Layer 2 of a small transformer language model trained on English Wikipedia (10 layers, counted from 0, width 128). Numbers have three digits each and are written without spaces.
A neuron's activation on a vector x is SiLU(gate . x) times (in . x), where the dot is the dot product.
The model reads these tokens: "\n" "After" " the" " production" " of" " G" "y" "ak" "uy" "un" "y" "ū" ":" " K"

The vector x that enters this layer's MLP at each token. A number n stands for (n - 500) times 0.0093.
0 "\n": 505549549443502511642500491575583489590520504558527566492308492472550421539441510527525594589488564481520547580504404441433498541512465566330496570429404552478514392486489467287510660506566494523471571508511581470522561541498494455493512508501498427490506465371492497465693471489464463703546547422489474430466476513559466635458369465521475459427322418565512575483535495458527391521466
1 "After": 443444509511489478630538503451470387646510529484490492577443531510388496477523496561414446422533592574618562506515432611471427619473502563419433598352469523551478493367563440254543522562624443577467497510511493491503767486395408533396538479480405518509557406442535564459644422560474351568488573526435492506499360457531411409460552492518547470434448519560449597379499542525432328540507
2 " the": 503471477470518537651522520453542458491519487439468538537401474489531543489498442516507491552515522522517556549596411560508497368489497544464480507440434474538532451545521378026545532509532484578556481503521513374578496499553491417416734479535467493496506453411498544483804494589541449539482493528495471478546400467527450550514454467448488489452417452538471585563469484557478424544503
3 " production": 529455595420578670558479509505541523406406494456519482451589496375657505425387517523418548557477577607540502462536447485472473438553501497534476540403496525554666453475403517210507436443468486574406483622486542424549578581476450447413441390511553459411426449532439464478666442624464468450565554510546536602532443486578510351573380659430510478483480446559542616536467542517437498593465
4 " of": 605543572422521615628529508524452460405491518525506455533569566530456484525392500563482583520482517510517599462519552623422438520448533395476486601407431429545569458495661536225474492489494417568475515504440514430451580617531430537326583478477602528456509248407436471410621436559435585537527557517489510547457503481602412519549363433499567476521495360572542553390570477506579462531524
5 " G": 486496494487460551515559447529512540526501544533532418415637517484540453503479524478544615492509595510448498510380514425468552501472542453417532518416467469522499578562414442272544458547600514535497492500499549463543452622545417428317586489478532545466555461563406472532626411495364580504404510440546469472530463380649463307540496493458540566452225471593547499443502536525483510491437
6 "y": 431549452501394525496459508603632493558479417686453499515509568499561481488521571402465641543574564447527432575419491460459456366570484451521442513494457384584470625555374520541589553476524525567464413547468441477493257515537517582560390454497477471589546459590332551445599444533448606458439522380545436412506466434587472470593546456545642532404487549587522442291507444541444456555571
7 "ak": 588488498500515567403417440678521449468544436517497491542545458596498488454608461490413570491475453435580499628477480407493523513489518441497510475548540380415526608606403536461423493439534449566490448562466386369532438512399524658407411451589372427551589573469511502480466386478498761377580568546543500462540545501553483506652490493593588448411481476477529413252526449494429473509562
8 "uy": 473425565444417462538370491622668442441575622563487485342641533521477430491472492482398639413416548507507629573513516458568514521496533477545496545534454442485394562469436521436478452491369707532555418460490429520578567559537390457408300550536476514531561478482496540430443392497447581505621592468521467575540580554566553583545594579466517511478456587572605328273616508537506443495515
9 "un": 543492466593466545475495371534595459484604548525595446510514444531364420480580453411486579386428521541561581657470468434622509558481505472535500504499464525484486507495375475401444519492463454603611533523491504416538551550442508453360313472579418518515614514412505507473442496498590638470631662515478528477439550536501460566642605497431535487510436563532532418330536491650557492620643
10 "y": 539457371459401466495290443557586442403524516581519499438647498418524454457473506410541529429545526579518527600493488512609502472506491468512474508491463479466498572536444393252541595471485558498589557529465484491435387418492368409451195572579471481549529440511515505420512450468492597523512622412530528531441478382562501538633649511507457484434462546574634451305537509463538484627513
11 "ū": 506500460517461576455475389561670381407557563560446438407568551403422452459515414480448544518508518532604597625479395443668495553371493496496536472534469493491478541390423418331453536472468532586589454577413463456529492604400461487481337552538447473495634582518461587467436514455530554476593598508576579541439434588559440674585497533490454489491473506535495303345505365574547543565611
12 ":": 504446412569423500630506480389510405445488482553559458431503533397399411494516433543508576612387478583527474589523463491570479393470481491486481560462423414483587549576661502124512559432552568558464462512327465413441543515483481476372523481560526525584537415451496610469504499478490516540560552520422564484556343529440442521560604509477446426509441524521574469399470329566463438538468
13 " K": 449520556481501495497434461598548540473516577582496393460595524517466448507435467430494509502554535477414494540381460324443503447489543439463443541489379396391525564462436389343547467511582484544529462527493461503432464551473432572363596485499462476512611487529577433538639472484449497536430426561579490502508471527578470429592516490479480501440181422491522464439581390550444504493445

Each question shows the input weights of one neuron of the MLP. A number n stands for (n - 500) times 0.00077.

n94 gate: 401483461472566533407535443517355602361565536375480537625417610512591607562561543289460530465607657462588621497438309626392450461418593508471424497661543563592598279538519474424530492454470314559569712494576553519707508538338455463570562603568596508484633522423438527638265362472371402492542409683568500500468353622397559528572526428529548472663420571451460436549413644532602452660533
n94 in: 515663384571542581555690509503497512517492717352443533486437554521382400451388669436459359469434541368672491647523523472328543372480566546561559347347356360503494554514525610464603452669526533604614528612377356532463574524382485554463475393653368529571497687619564450605418440415325459377439738418302402415482590386373416490563536455661459421397597706590430561371559513534555512566439
On which two tokens does it fire most, strongest first? 9 "un", 1 "After"

n309 gate: 574482576426513467549449323497447184615610383495544560605459459497618357267408588351497337577510497486534557410565438697484378747606427366338519477681431470432469371488794529460561547453459478413659503458477568561536654519625342329526526434632312636654524555465623526599595394371503492587500331438478469371522478640488391503527520437458590374410495377413506645541497565575491528605660
n309 in: 453608524509377500647636513463311451463592435380595546503430315531585427566366540352297495508688449357573562533431455403470560654500255455457584564512302377536311494462649506507329509469436466494491520404519470506636596738233515555403610513582392470538503473455390365401571515462560294623434385455545512571685605489324500480698632405509500378553485450397563381468638462502482491683609
On which two tokens does it fire most, strongest first? 1 "After", 0 "\n"

n41 gate: 500491577442693460525605878309503526392414610405414479478560506583313354451626638346352396510577543552553601620513471315430606586509527351453602426435458520411653426313437367469420639491382535461566550469467706534357495527553625551382436616565308384387474529360603431642513562482566403619457460625462532596357601513509550512560505482431605483416540542426464461498540354433386549401537
n41 in: 468706629634534500652603452472367488240547536608602546460665584438601469462500535434480372486581397495442525637505366392690563362527603365540485642715494649591458435538480427597563474537495565700456448596484579300419469617451546529446446549559450451633410776474462459576475542605421480411576313627280500383509609665641425447500616550648537485572436642292526677432412472602545558406456
It fires most on token 13 " K"

n315 gate: 443417477618474488446571549575574474451365609579401413503505459585520601608615617523665528400535477420483527408313457458526533535466444545541445650435445371605460336608599697465537225611612520656635352379467506376537592464593480555629502487481431540570506388581353402448383544523397502586366447511659474522476617425225631317508519553702489642515468497560648554598583592572571517447328
n315 in: 543465456432542478642476538512610323525605437476446395469579704600482643503576548541506349386661462503599500509597524423428722508549540567430476437497626422600279476737617389437602477503393271447427418516463441416436650497742536539441580479592481544546596500455330477432304457373541562427506283639566554297254430505600562343433428437500461559390493411544497669431589578454593390595575
It fires most on token 5 " G"

n207 gate: 441492521582436535551511339566614464536565362534461351390512698497563377642447490452447607417486413471486497432464563477415639619455346454484544430522508532438624603510525387691644495299495481455550347437489386473628421494602566395602636592550437600245500516528412466571596325532413430445443471505552693657517556571465484505529467461429527422548362423512555410559605689548690473424527
n207 in: 434533458661274455460572423631445417477506332433482344377546664389555549630609554673369416400491452516552491542377588377439576514547382312494551490509447352488512753439497588666731468411452466453503448596440370349488219491515421420434567468512492470361533413454326434437766409497323394533422447572661555468599565396383448560527613577585573428500537606574370396600439688496530445425495
Its three highest activations, in order, are on tokens 5 " G", 6 "y", 13 " K"

n21 gate: 411526526505404470468505238611495342582498442509537476473447633383510518407427505444545558458666642484558412479615510538560603440462471400626458517703394434428376651477485432538538542666482407695297351500443544538362527546489578386462584528485359542528605526564473522482559598491492422415671612477639381547561433453500305569510483394646479639419399490536470462446595414482569636516465
n21 in: 427482485528541468532421448692477460491453440320584466520497698453617657385402581361613623549582503346429456515595457532618567611482434403625377555538405596265396406417482484568482612519744497734443301370612457431581532577460445406423562653444373570557497310616494573546592553497262536405634500433744469641648475616282398530566506315490577558446396491454544513523628503479506755440500
It fires most on token 13 " K"

n245 gate: 405497595489545556372278319550600371518561465559717368445433571452402433405369466582581540431389516525422585406544312428441572585384434530447414353701484665387450624599651393509573434517551534428474587512468577595478703370341378420578509375500536564616544464411514626450402498349572378503360541511455405533500364490451700509386521511382317580486466454507423497491388462563565517474492
n245 in: 683451506634479635492697721556244553585464514405391720576477595453561526467569665489396451435548488325506250657523587582444524452554419414566543682375466359667575633391636630505486445565433556527420437659551416511651508675404596617648458654382505474379534503497436492488516371579442519466546554454488526565545642531566489452554481532659567296515547523472483497512438481381420657449413
On which token does it fire most, and how strongly? 2 " the", at about 0.11

n300 gate: 515683464612478565564537565489541321462417321535507540833426367585587221263243473472316500330474471607438289464567601376606263607616548230545435396585497518572582640330427684491390428606729540583533576412583540323507486534755373459530494606524487554563550737510579630298435444457238443474418366518475650376459356575646349512496261379653504425619582342604466571548404576408688410519667
n300 in: 487653383413490558693454432448451490595417447649579555442577368569487758591583506380517589210503458775409668652480349634539443521484655690381561466345649378423570674398589430605550688458506425513573298653288497500374476554581432410547568560475600599312535570685671491510567558529538548506564484593325445521678368610532570497652446539427278385513544559438445597513473444537576581344465
On which two tokens does it fire most, strongest first? 8 "uy", 1 "After"

n290 gate: 466588436568428422553491569649579512464435517469629533634574276440616473491594589602538558492594603402455673435422556537580518415667448547208470535527511563641350506466433589531677469518531482442533500475404580457454436574437260528485420343437600385722451476472497517361404459398647679540500503612411515256424210436541649458578368476577651696448583420591401561505377551522500536442404
n290 in: 446475515512393542462380510531324366535296236508428469506555424383528599258452704461677525497389466492568484475405469487590490603347538418582525379513539557402521632346549375510443618578470494433645388406413657295467425542522349432317547571390443497470482623500461597586609352377604428478543401604587550414772478617427368566715431418558568528717485497459214340518362399523427559506592
It fires most on token 7 "ak"